Layer 8 of a small transformer language model trained on English Wikipedia (11 layers, counted from 0, width 128).
A neuron's activation on a vector x is GELU(weights . x + bias), where the dot is the dot product.

Input weights of the MLP neurons that the questions are about. A number n stands for n times 0.00086.
n0 (bias -0.016): 144 60 22 -84 28 9 -91 -44 13 113 173 185 -217 -209 42 50 43 -114 91 -121 -106 -154 -62 -25 38 -229 72 5 -21 -24 11 128 -23 133 -70 26 149 -21 -140 227 -32 12 258 21 19 101 44 120 -63 37 145 -54 -9 -46 4 94 -112 -103 -16 -87 116 -5 -25 -164 -95 -28 19 -3 72 9 207 -228 201 185 2 170 83 -127 -144 12 -55 33 135 135 111 -59 140 11 173 237 134 -24 -34 -133 65 -33 243 -110 -18 103 -236 -99 -32 31 77 93 -91 -13 138 68 -58 33 74 -79 -53 196 -19 -152 -39 58 -70 74 -138 -31 94 261 65 -173
n30 (bias 0.013): -31 -208 -68 2 87 -42 -152 -4 66 -118 -57 -74 -42 -217 175 -66 2 73 139 -141 58 82 29 56 154 209 169 58 -76 37 -20 85 182 7 10 93 176 -30 -80 22 45 -8 -75 82 -173 -107 -65 -2 118 95 -110 125 127 37 209 60 0 110 43 -108 51 14 22 13 -47 -176 87 48 70 -49 99 -110 166 -35 -56 -49 -89 48 -79 72 90 -10 194 -209 115 -112 141 -82 68 -67 -72 -21 113 27 170 -68 -165 -80 -129 -81 -45 -160 32 80 -132 -77 208 1 32 23 93 193 -62 221 125 30 -175 99 122 -146 -98 -7 -255 106 -51 55 168 54
n65 (bias -0.116): 59 52 -35 246 69 -280 -152 11 -66 -98 379 137 -69 -113 41 177 -44 65 -167 22 30 108 -245 -132 -24 -111 122 -43 -77 101 -72 -88 128 161 93 -74 -87 -135 28 -81 208 118 104 282 62 146 98 25 -168 -176 -89 -36 27 170 146 -54 -42 397 29 -17 255 -91 91 -139 -88 -273 145 -194 -168 347 107 -28 17 23 -135 57 -307 -284 -167 -8 40 -195 -22 -248 48 -93 -32 269 -49 39 -19 -78 59 -99 33 115 -74 -104 49 -1 130 245 -94 287 -152 1 161 112 159 136 -95 70 -121 91 -204 -13 102 149 -156 64 -27 77 -66 -13 36 129 24 -22
n107 (bias -0.015): 39 78 -149 -148 90 52 -92 -17 2 183 -12 -60 -47 -83 44 -77 37 53 -33 46 -108 -100 -73 137 18 152 43 61 5 -62 -76 -32 68 63 23 173 207 12 89 13 44 -171 -69 57 -154 -161 27 -235 92 -10 16 206 32 166 137 64 -8 -202 87 -99 -1 79 14 -112 -24 -322 -97 78 103 110 -64 -15 -60 -112 60 54 78 21 1 208 -30 -198 42 -21 -275 -53 112 -48 82 34 111 -110 -68 -76 -49 140 97 -55 -38 -137 -81 -9 235 -24 -53 -241 134 114 18 161 -75 129 54 60 -102 3 3 -47 -5 -51 29 -1 94 -21 -98 -102 226 39
n108 (bias -0.013): -51 -54 -40 -4 -18 65 -44 85 114 20 -30 -132 2 115 -92 -41 -40 -3 78 -127 32 190 97 -148 4 -5 -50 33 67 148 5 -26 41 2 26 23 84 -74 67 34 -55 -82 33 51 83 -67 133 -42 100 90 91 45 106 -129 55 98 -72 167 -97 136 -20 135 35 123 73 -171 -38 -160 -8 52 102 -237 -31 -82 -1 21 -10 -36 153 -55 -283 127 -74 24 -93 -27 2 -49 148 -179 -91 -68 -43 139 -77 -89 74 -9 76 -95 86 -13 -27 167 145 -74 84 182 -238 -32 -24 181 -81 -57 149 102 137 -4 58 -34 -176 30 -201 78 -191 127 -204 185
n121 (bias -0.019): 27 -31 58 102 -59 100 17 -27 49 -81 108 -79 -140 -51 -4 146 -20 2 -134 120 -122 -88 70 -75 53 -141 76 -15 -157 -5 -51 -111 -133 8 58 98 -45 -46 15 -98 100 -28 -102 -32 -34 -182 -216 15 236 -85 -66 65 108 -187 86 307 -125 54 109 62 95 -60 20 -83 -29 143 11 -134 41 254 62 7 -138 157 -31 100 -14 -5 -93 20 94 -32 171 -114 -17 19 -76 29 20 -136 -5 132 -30 -208 -59 40 67 -64 76 124 74 145 -164 48 8 3 26 -39 56 73 160 78 -73 78 125 65 76 -1 79 -16 -252 -106 -304 -15 24 94 -25 -10
n127 (bias -0.048): -123 -56 -133 66 85 -30 -62 152 -106 -235 -126 -44 134 -57 118 -4 127 28 156 30 -108 -116 126 5 120 34 94 -259 -213 4 -225 -43 87 -32 -46 60 51 -169 -95 -41 -1 23 161 -32 28 -20 -252 -186 -19 -8 -17 20 -62 48 210 -15 -28 13 -103 -117 33 87 302 -37 45 28 -93 33 -120 -24 118 -73 64 -128 -212 -187 -202 -81 138 164 204 -62 -77 2 -85 73 -111 77 -191 145 -5 223 60 4 103 -188 64 -204 127 120 113 138 -57 73 213 -72 169 85 137 0 -171 209 177 24 -45 14 160 -99 -220 -237 -90 -238 -176 -35 64 101 54 12
n169 (bias -0.036): -123 -160 154 82 -127 -15 -58 101 123 78 80 -70 174 -55 39 -53 -45 116 -102 -129 -23 -61 -40 -20 -81 61 -110 -125 64 2 -114 -91 131 82 -56 103 55 -26 143 59 67 1 3 29 67 31 -72 49 -20 -103 -56 -58 -122 -136 65 125 35 -129 -93 170 -48 12 -82 8 143 30 -16 -40 -83 -4 49 -141 -135 -38 18 130 134 -4 2 35 -55 83 51 33 -118 -63 99 -16 139 193 -37 -131 -132 -16 76 75 81 89 -152 257 -14 120 -100 -98 156 182 179 145 -45 175 36 -123 34 -21 -252 107 92 -136 -145 -149 34 225 9 38 -112 -10 26 -18
n195 (bias -0.034): 210 123 -174 112 -115 -139 67 -45 89 -73 141 -51 -54 -7 112 46 8 76 -66 57 -132 26 -236 105 221 -24 -81 17 45 -2 -161 -208 102 -43 149 -110 -273 61 227 -49 -78 -151 -2 -162 42 68 -81 -34 -123 -52 -22 -3 -120 93 242 -145 82 -40 -24 49 58 42 -100 -103 131 -71 3 201 -54 18 -139 98 -115 -24 -32 -59 123 63 -92 -102 92 26 -55 -52 -93 -218 187 -91 -93 202 -16 -216 73 -25 77 47 133 -150 198 238 90 -42 72 -20 156 159 72 86 92 52 -84 171 -64 -66 46 -51 184 158 111 56 109 -64 -18 175 152 -98 65 42
n239 (bias -0.096): -123 -106 336 184 -15 -95 -178 211 -71 -104 -87 6 105 -98 -72 -66 162 -32 254 85 -81 195 233 52 16 56 125 -27 -200 -17 3 -26 78 -123 221 -107 62 52 -90 -59 -160 -106 3 46 51 -52 75 23 182 -116 -144 90 -6 -44 98 20 5 -1 -139 120 -24 -4 -46 -3 -70 -145 -152 85 24 -25 159 -207 39 46 142 -275 -32 -101 -39 36 -59 -186 18 -66 -114 -29 136 32 -116 34 -278 -93 -97 -55 120 134 -49 64 -27 28 -83 -28 -236 -144 170 137 127 211 -104 122 21 -138 -104 65 -62 -8 43 -70 -19 -88 -91 477 -83 -26 -56 -194 38 -149
n265 (bias -0.023): 178 136 8 -44 -87 39 -30 135 3 -116 121 87 41 79 184 78 2 249 209 -114 -100 45 55 145 158 58 151 95 -228 99 -86 -104 202 -30 -58 -40 5 168 -85 174 -99 -185 89 -89 -185 -204 -171 240 128 -94 -55 -203 -201 5 -21 65 6 202 -6 73 255 -33 103 44 -70 -13 -105 -129 67 99 58 -288 -61 -88 -91 57 -201 -122 36 -38 -61 38 -50 112 -120 -127 83 113 -10 4 -144 26 -153 -169 -118 -110 -298 -54 231 20 223 161 -44 -33 81 -58 -28 -17 117 -24 -12 95 -83 191 164 -35 -49 140 -110 -68 -53 202 -107 -153 179 43 131 -16
n270 (bias -0.082): -50 114 -27 39 -82 156 19 176 13 8 -21 29 -174 -69 95 -25 23 -244 -91 42 -24 58 -1 -79 -55 151 -254 -115 112 170 -31 -90 52 42 139 139 31 53 -93 70 9 209 99 -51 -87 -194 174 -90 -89 49 93 -137 37 -131 208 50 8 95 -110 131 111 -23 79 83 108 -133 -191 -40 -78 -51 -119 40 -86 143 -21 82 -128 -115 -41 -26 -83 -185 -17 -93 33 -77 6 -2 86 -126 -85 -48 66 132 -177 60 83 -130 -152 86 211 55 3 74 295 -38 25 192 24 -55 78 -6 -33 102 44 157 168 -135 -6 112 171 -37 -259 -8 -53 29 -41 -137
n273 (bias -0.039): 176 8 67 184 -39 -29 91 -7 -209 -119 61 -240 -32 113 73 32 -9 -146 80 -204 54 -107 -188 -179 14 3 51 -98 -157 -75 50 28 -62 -95 -307 -136 -146 -143 206 -31 -108 25 -95 -23 -56 89 45 24 1 -26 -33 128 -83 -55 106 -4 148 231 -37 48 -146 49 41 -91 -68 -18 -141 60 -185 0 -69 44 -1 83 -218 63 83 -106 -259 -43 111 -133 127 0 -46 -1 58 -6 -119 -113 148 58 240 138 27 -64 167 -48 -13 64 74 40 9 -53 20 199 -64 -20 182 39 -67 23 -44 183 211 175 49 116 -25 -79 63 185 -173 34 -49 -9 -25 -18
n391 (bias -0.057): -73 -90 28 -26 -99 -129 -140 194 39 70 0 -341 -26 -45 74 -78 -72 -111 -52 36 193 -8 -135 143 191 -54 -115 11 -101 -42 -36 62 42 -93 26 159 -100 16 60 86 175 81 63 127 55 -18 -127 -7 -227 18 -50 -143 -56 158 128 126 -51 -4 -99 178 26 62 -118 58 -30 86 -118 -51 -45 54 -39 -151 171 8 -379 190 4 169 43 35 15 57 18 -58 -206 -113 -199 -7 42 34 -73 -81 -22 -336 69 159 24 -49 141 19 21 -87 -179 -127 149 -112 -98 -79 -47 170 -103 265 115 199 16 195 -84 -179 79 54 71 -41 16 73 -104 232 43 68
n397 (bias -0.092): 9 -102 -162 4 -82 0 -175 -19 153 160 120 141 116 -181 119 -43 -59 -81 -35 -40 -90 141 -162 -164 5 -167 -19 -9 -124 14 126 103 -79 30 -64 -136 32 196 57 -17 35 -201 -112 -71 69 199 90 114 -82 -43 43 -213 -52 284 128 218 -99 47 -75 -31 -113 131 -122 73 -23 73 -87 -39 -128 57 -39 -77 295 98 228 325 -132 -122 -86 12 -44 -32 -66 -64 -143 13 49 -89 -71 95 18 -45 100 41 67 -117 149 -150 186 -186 27 -32 -154 -21 123 -42 -21 -21 -116 82 -74 -1 159 -48 -151 64 66 -3 -174 -81 -38 87 -81 -162 120 34 -89 0
n434 (bias -0.087): -157 -223 -110 -178 -116 98 -141 217 307 -2 21 68 55 -295 97 -160 57 -123 -136 -5 -30 -237 -99 -117 -99 -70 78 118 -51 94 44 254 -67 325 -8 174 -242 -69 51 162 -25 257 91 145 23 139 -168 -138 15 -245 -13 63 -59 149 -90 263 -253 74 -277 -83 114 98 104 -83 112 193 -56 -104 6 -116 79 -61 181 -77 -309 -56 -224 -53 68 184 -59 -154 81 141 -237 -37 -50 23 -65 -86 201 332 -179 -144 134 -188 -67 -157 -156 77 253 -45 -29 -62 25 -209 -66 10 341 -117 -21 29 86 -33 -4 123 14 12 3 117 -49 202 -186 137 -108 325 192 -33
n445 (bias 0.001): -18 55 -100 -90 -28 -58 3 218 -21 -91 -104 100 -83 22 70 -82 10 124 52 113 177 45 -188 -102 22 165 -39 -100 9 -131 120 66 -27 67 58 152 -253 -198 -18 13 -85 22 51 37 82 142 48 -2 -157 -279 57 139 73 4 12 -89 -45 -41 118 -52 42 -18 -89 -71 127 -133 -64 -8 114 -51 56 -86 100 -24 -41 -132 87 132 -101 4 -22 -114 -85 16 98 35 39 71 61 2 -18 15 116 -97 47 -14 60 73 -148 -173 -50 153 -175 39 85 28 62 144 92 -67 -72 -138 -51 67 99 77 -49 -58 -87 91 -121 12 -160 -10 -44 -5 -19 -148
n453 (bias -0.085): 43 -150 60 -18 -186 176 -183 1 216 -126 -76 73 -127 -68 325 29 31 -263 -13 283 -198 6 -112 -110 40 64 104 -131 -98 -56 -187 -50 -139 153 127 56 -9 -156 -14 131 132 65 76 -21 100 17 -91 19 -14 -70 -27 -123 -76 -37 36 255 -58 11 -94 60 -129 47 165 71 169 -40 144 80 34 -108 -36 -112 43 -143 -9 89 -327 34 -110 -82 41 -104 40 -27 -159 -15 -70 145 120 207 -77 0 43 -199 -49 -92 -60 -57 -164 -10 -61 -49 -43 51 83 103 59 8 198 96 -21 -12 72 106 30 255 54 -31 183 -6 64 -140 -97 44 136 200 -9 -76

Each question shows a token from some text and the vector x that enters the MLP there. A number n stands for n times 0.022.

" her": -8 32 -45 -12 35 -11 -2 8 -166 73 -23 -90 76 87 17 24 16 -23 52 -23 -40 -26 -3 65 -94 45 15 36 -19 -122 31 -106 -16 -15 -66 -10 -62 3 19 -16 -166 33 96 -34 -30 24 -89 1 -59 42 -47 -45 53 -61 -1 59 9 27 7 -16 12 43 60 51 -82 55 -35 29 42 149 15 14 55 -5 -84 5 10 57 -80 -76 -14 -28 -11 4 38 282 -29 18 -2 62 -59 -37 31 25 -9 23 66 31 -30 44 56 -131 -95 -23 -10 59 -31 -50 49 -93 24 84 -45 34 -62 -32 6 52 -22 -1 51 -37 25 44 13 -49 -27 45
The three highest activations, in order: n273, n127, n391

"born": 64 109 -49 41 17 -112 -23 -31 -76 49 43 -14 -28 -19 27 11 -5 56 47 -43 -54 8 -99 -30 -90 -44 -23 -8 18 34 124 -78 -35 5 33 -18 -62 24 0 20 -25 29 50 0 -45 -39 10 47 -39 99 -17 -2 19 12 -24 -28 59 45 -64 7 104 -45 -63 41 50 -30 -84 -8 -27 58 19 -37 -38 47 -40 94 24 6 -34 -93 53 -45 15 -11 -23 219 -22 3 -60 54 -38 59 -34 -19 39 27 -7 155 -52 -40 58 -53 -3 6 11 -9 -134 -198 23 -70 -13 102 -16 23 -6 19 38 48 8 21 98 -56 15 54 13 -120 7 -28
Which of these neurons fires most? n273

" of": 11 -50 60 -6 2 -36 -1 10 -1 -20 -33 -36 11 -19 -10 -2 29 17 54 -31 26 49 26 -7 -24 43 -12 -78 3 -155 -3 18 4 -33 37 -12 16 55 -11 -21 -17 68 -23 -19 58 -19 -23 -40 8 -19 -5 -6 -42 21 -44 -44 -11 6 16 -64 7 -1 -25 -57 8 31 -34 1 17 20 13 -3 -5 -40 3 -5 -3 34 48 -99 -17 -5 -40 -12 50 401 20 23 27 17 -28 38 -13 -43 -4 -42 40 6 -45 -2 37 -24 -23 63 26 33 -38 -247 37 38 22 -22 73 38 -44 28 -1 -10 12 -20 35 -10 -13 34 -15 -12 -8 22
Which of these neurons fires most? n127

"ep": 40 -45 -13 -58 -1 -72 7 -105 5 57 -59 35 32 44 -65 -26 -41 33 25 -58 -21 96 -41 90 -47 -59 74 10 81 -38 49 35 58 -37 45 102 -28 146 16 16 -36 34 55 54 -39 11 21 -53 52 42 -97 -17 140 9 55 -12 64 -17 59 76 -97 -150 -108 -22 57 47 -12 -14 -55 -2 112 -12 63 68 5 -50 34 -27 -13 -40 -39 -43 -93 -33 -71 -17 -33 83 39 5 8 -14 9 -15 79 -24 -44 130 -101 -43 -35 -61 17 11 -98 68 14 -64 -58 -47 3 15 -59 39 -73 50 -45 -68 -54 13 98 -64 177 -64 43 -77 65 -10
Which of these neurons fires most? n107

"1": -49 0 -33 -18 -3 -22 82 -51 -81 67 -23 6 -13 -49 -2 -48 9 1 60 -7 117 39 57 9 20 54 -10 9 75 41 6 -70 -93 -58 -59 19 -61 -14 4 -26 -21 -22 -38 -118 9 -77 32 3 38 -32 67 -3 -1 -160 5 -86 -66 -24 -9 30 26 -18 26 2 13 117 -11 -21 -89 -72 -38 56 -34 -23 17 7 71 93 78 -61 44 59 55 92 9 79 45 1 88 -127 88 -40 -18 -52 -21 40 4 180 -35 5 -49 42 -148 49 63 130 -8 -113 17 -39 2 -59 4 41 19 -88 -30 -111 42 29 95 44 -40 2 52 -85 -36 15
Which neuron fires most, and how strongly? n445, at about 1

".": -5 -35 -19 -56 -25 -26 -9 -47 37 46 2 9 -4 42 25 -15 -28 71 60 -24 -97 74 31 61 78 -11 9 10 19 -32 23 -7 47 11 23 115 -74 60 -45 -13 -26 -23 11 11 -35 1 -19 80 52 -39 4 -11 -52 -12 19 45 -28 42 -24 17 7 6 -13 29 7 -30 26 33 9 -3 56 75 8 -10 11 -18 -39 -4 -23 -99 -23 11 -64 -46 17 174 -24 10 -16 -25 -1 -4 -24 -32 64 -98 -83 122 -1 14 -69 -1 64 24 3 -16 -7 -364 -7 -4 -32 -39 -28 -16 44 -32 -28 26 -18 16 33 48 28 26 55 26 -5 38
Which neuron fires most, and how strongly? n265, at about 2.6

"55": 47 9 -27 5 42 -64 -22 4 -77 15 -52 8 -8 -13 -48 -14 47 11 68 -44 18 33 54 -42 -113 24 -65 7 43 15 36 -42 -8 106 48 32 -43 100 -46 3 -49 82 -61 -6 -43 -60 17 67 56 98 -9 -98 88 -116 41 -17 81 36 -67 102 7 35 -30 -12 -86 -21 4 -52 -26 45 26 0 -84 2 -18 52 52 58 -5 -147 -19 11 7 64 107 118 -91 52 15 -73 15 -82 -42 -23 -68 -6 -3 170 -8 -40 98 69 0 109 64 10 -54 -97 -44 -65 17 27 21 -52 -21 -107 12 26 -5 -3 114 -74 -32 -14 -35 -135 46 -65
Which of these neurons fires most? n270

" |": 60 1 -57 4 3 -38 -3 -20 24 37 42 61 15 -18 -38 -17 30 38 36 -33 -37 28 13 -26 4 -11 -28 87 58 -68 91 -48 47 5 11 6 3 -17 78 14 -88 8 -32 -35 -23 0 2 -30 88 12 -13 -49 85 -183 6 -36 -29 -3 -85 65 -4 -5 4 -9 25 3 -11 34 -21 6 23 -8 21 -33 -19 40 72 15 50 -43 13 -3 62 64 -24 93 -22 54 29 -83 36 -36 -59 -38 31 7 38 54 47 -15 44 32 -42 -15 21 -25 18 -387 -53 16 22 4 -42 -20 -28 -99 8 13 59 -9 53 9 35 20 50 9 8 -17
The three highest activations, in order: n121, n265, n108

"ois": 107 42 -45 12 27 -101 72 0 31 -68 -47 -54 -27 10 -48 32 33 53 77 15 5 76 -62 34 82 43 -24 -3 49 -118 42 2 -19 43 16 41 -101 51 48 -104 -74 40 -4 2 -17 -18 -42 -7 27 99 -30 -13 -6 15 0 2 25 26 -20 29 -11 -88 -65 82 -101 5 44 -18 33 -4 -1 35 43 109 -56 14 31 -19 25 -39 7 77 -49 8 -54 87 -57 -20 -19 47 -25 -23 -21 47 70 26 -79 162 -116 43 6 3 -128 141 149 -30 -44 -52 -89 29 74 41 -117 -4 -48 -64 -35 54 -106 -27 -23 -104 68 -21 -30 -106 16 -49
Which of these neurons fires most? n195

" again": 64 -35 -13 -21 -32 86 -50 -36 -11 0 -75 48 39 -30 -42 32 -59 40 42 -14 -35 -11 44 -66 -118 47 -15 79 -16 -40 146 108 -70 89 -6 82 30 45 23 19 -41 20 -2 60 19 -11 -13 7 -27 -88 -65 -46 -62 -30 -45 93 10 48 -34 -13 -138 -69 -23 50 47 55 -25 -44 -53 123 89 -29 48 -23 71 96 -17 -32 -24 8 -39 4 -41 17 -16 317 -79 -21 46 38 1 -33 -41 -19 59 55 -35 79 -87 49 61 -12 -43 -56 16 9 8 -79 -36 -52 45 -48 -14 -5 -25 -81 -41 -50 -46 48 36 62 -12 10 -14 -14 -12 -37
Which of these neurons fires most? n434

" D": 20 -18 -64 -8 -11 -68 30 -69 -6 129 -47 31 84 -22 -95 21 -108 5 36 -75 -12 62 -114 -150 23 -13 -30 109 34 -84 60 -53 -23 -57 7 -72 12 -29 23 -48 -41 29 14 69 31 -2 -17 -11 -11 -45 2 28 52 12 77 -37 23 -88 10 15 -93 -20 -72 19 -11 51 49 52 54 -46 23 53 -27 -39 -47 -17 -24 30 -11 46 -100 31 19 68 -10 106 -97 16 -44 39 30 -2 15 21 -17 57 -6 132 17 45 -4 4 -66 -26 33 11 23 -76 -131 4 -38 85 -27 51 -111 12 75 -25 -39 -25 29 14 274 9 81 -86 39 31
Which two neurons fire most, strongest first? n169, n397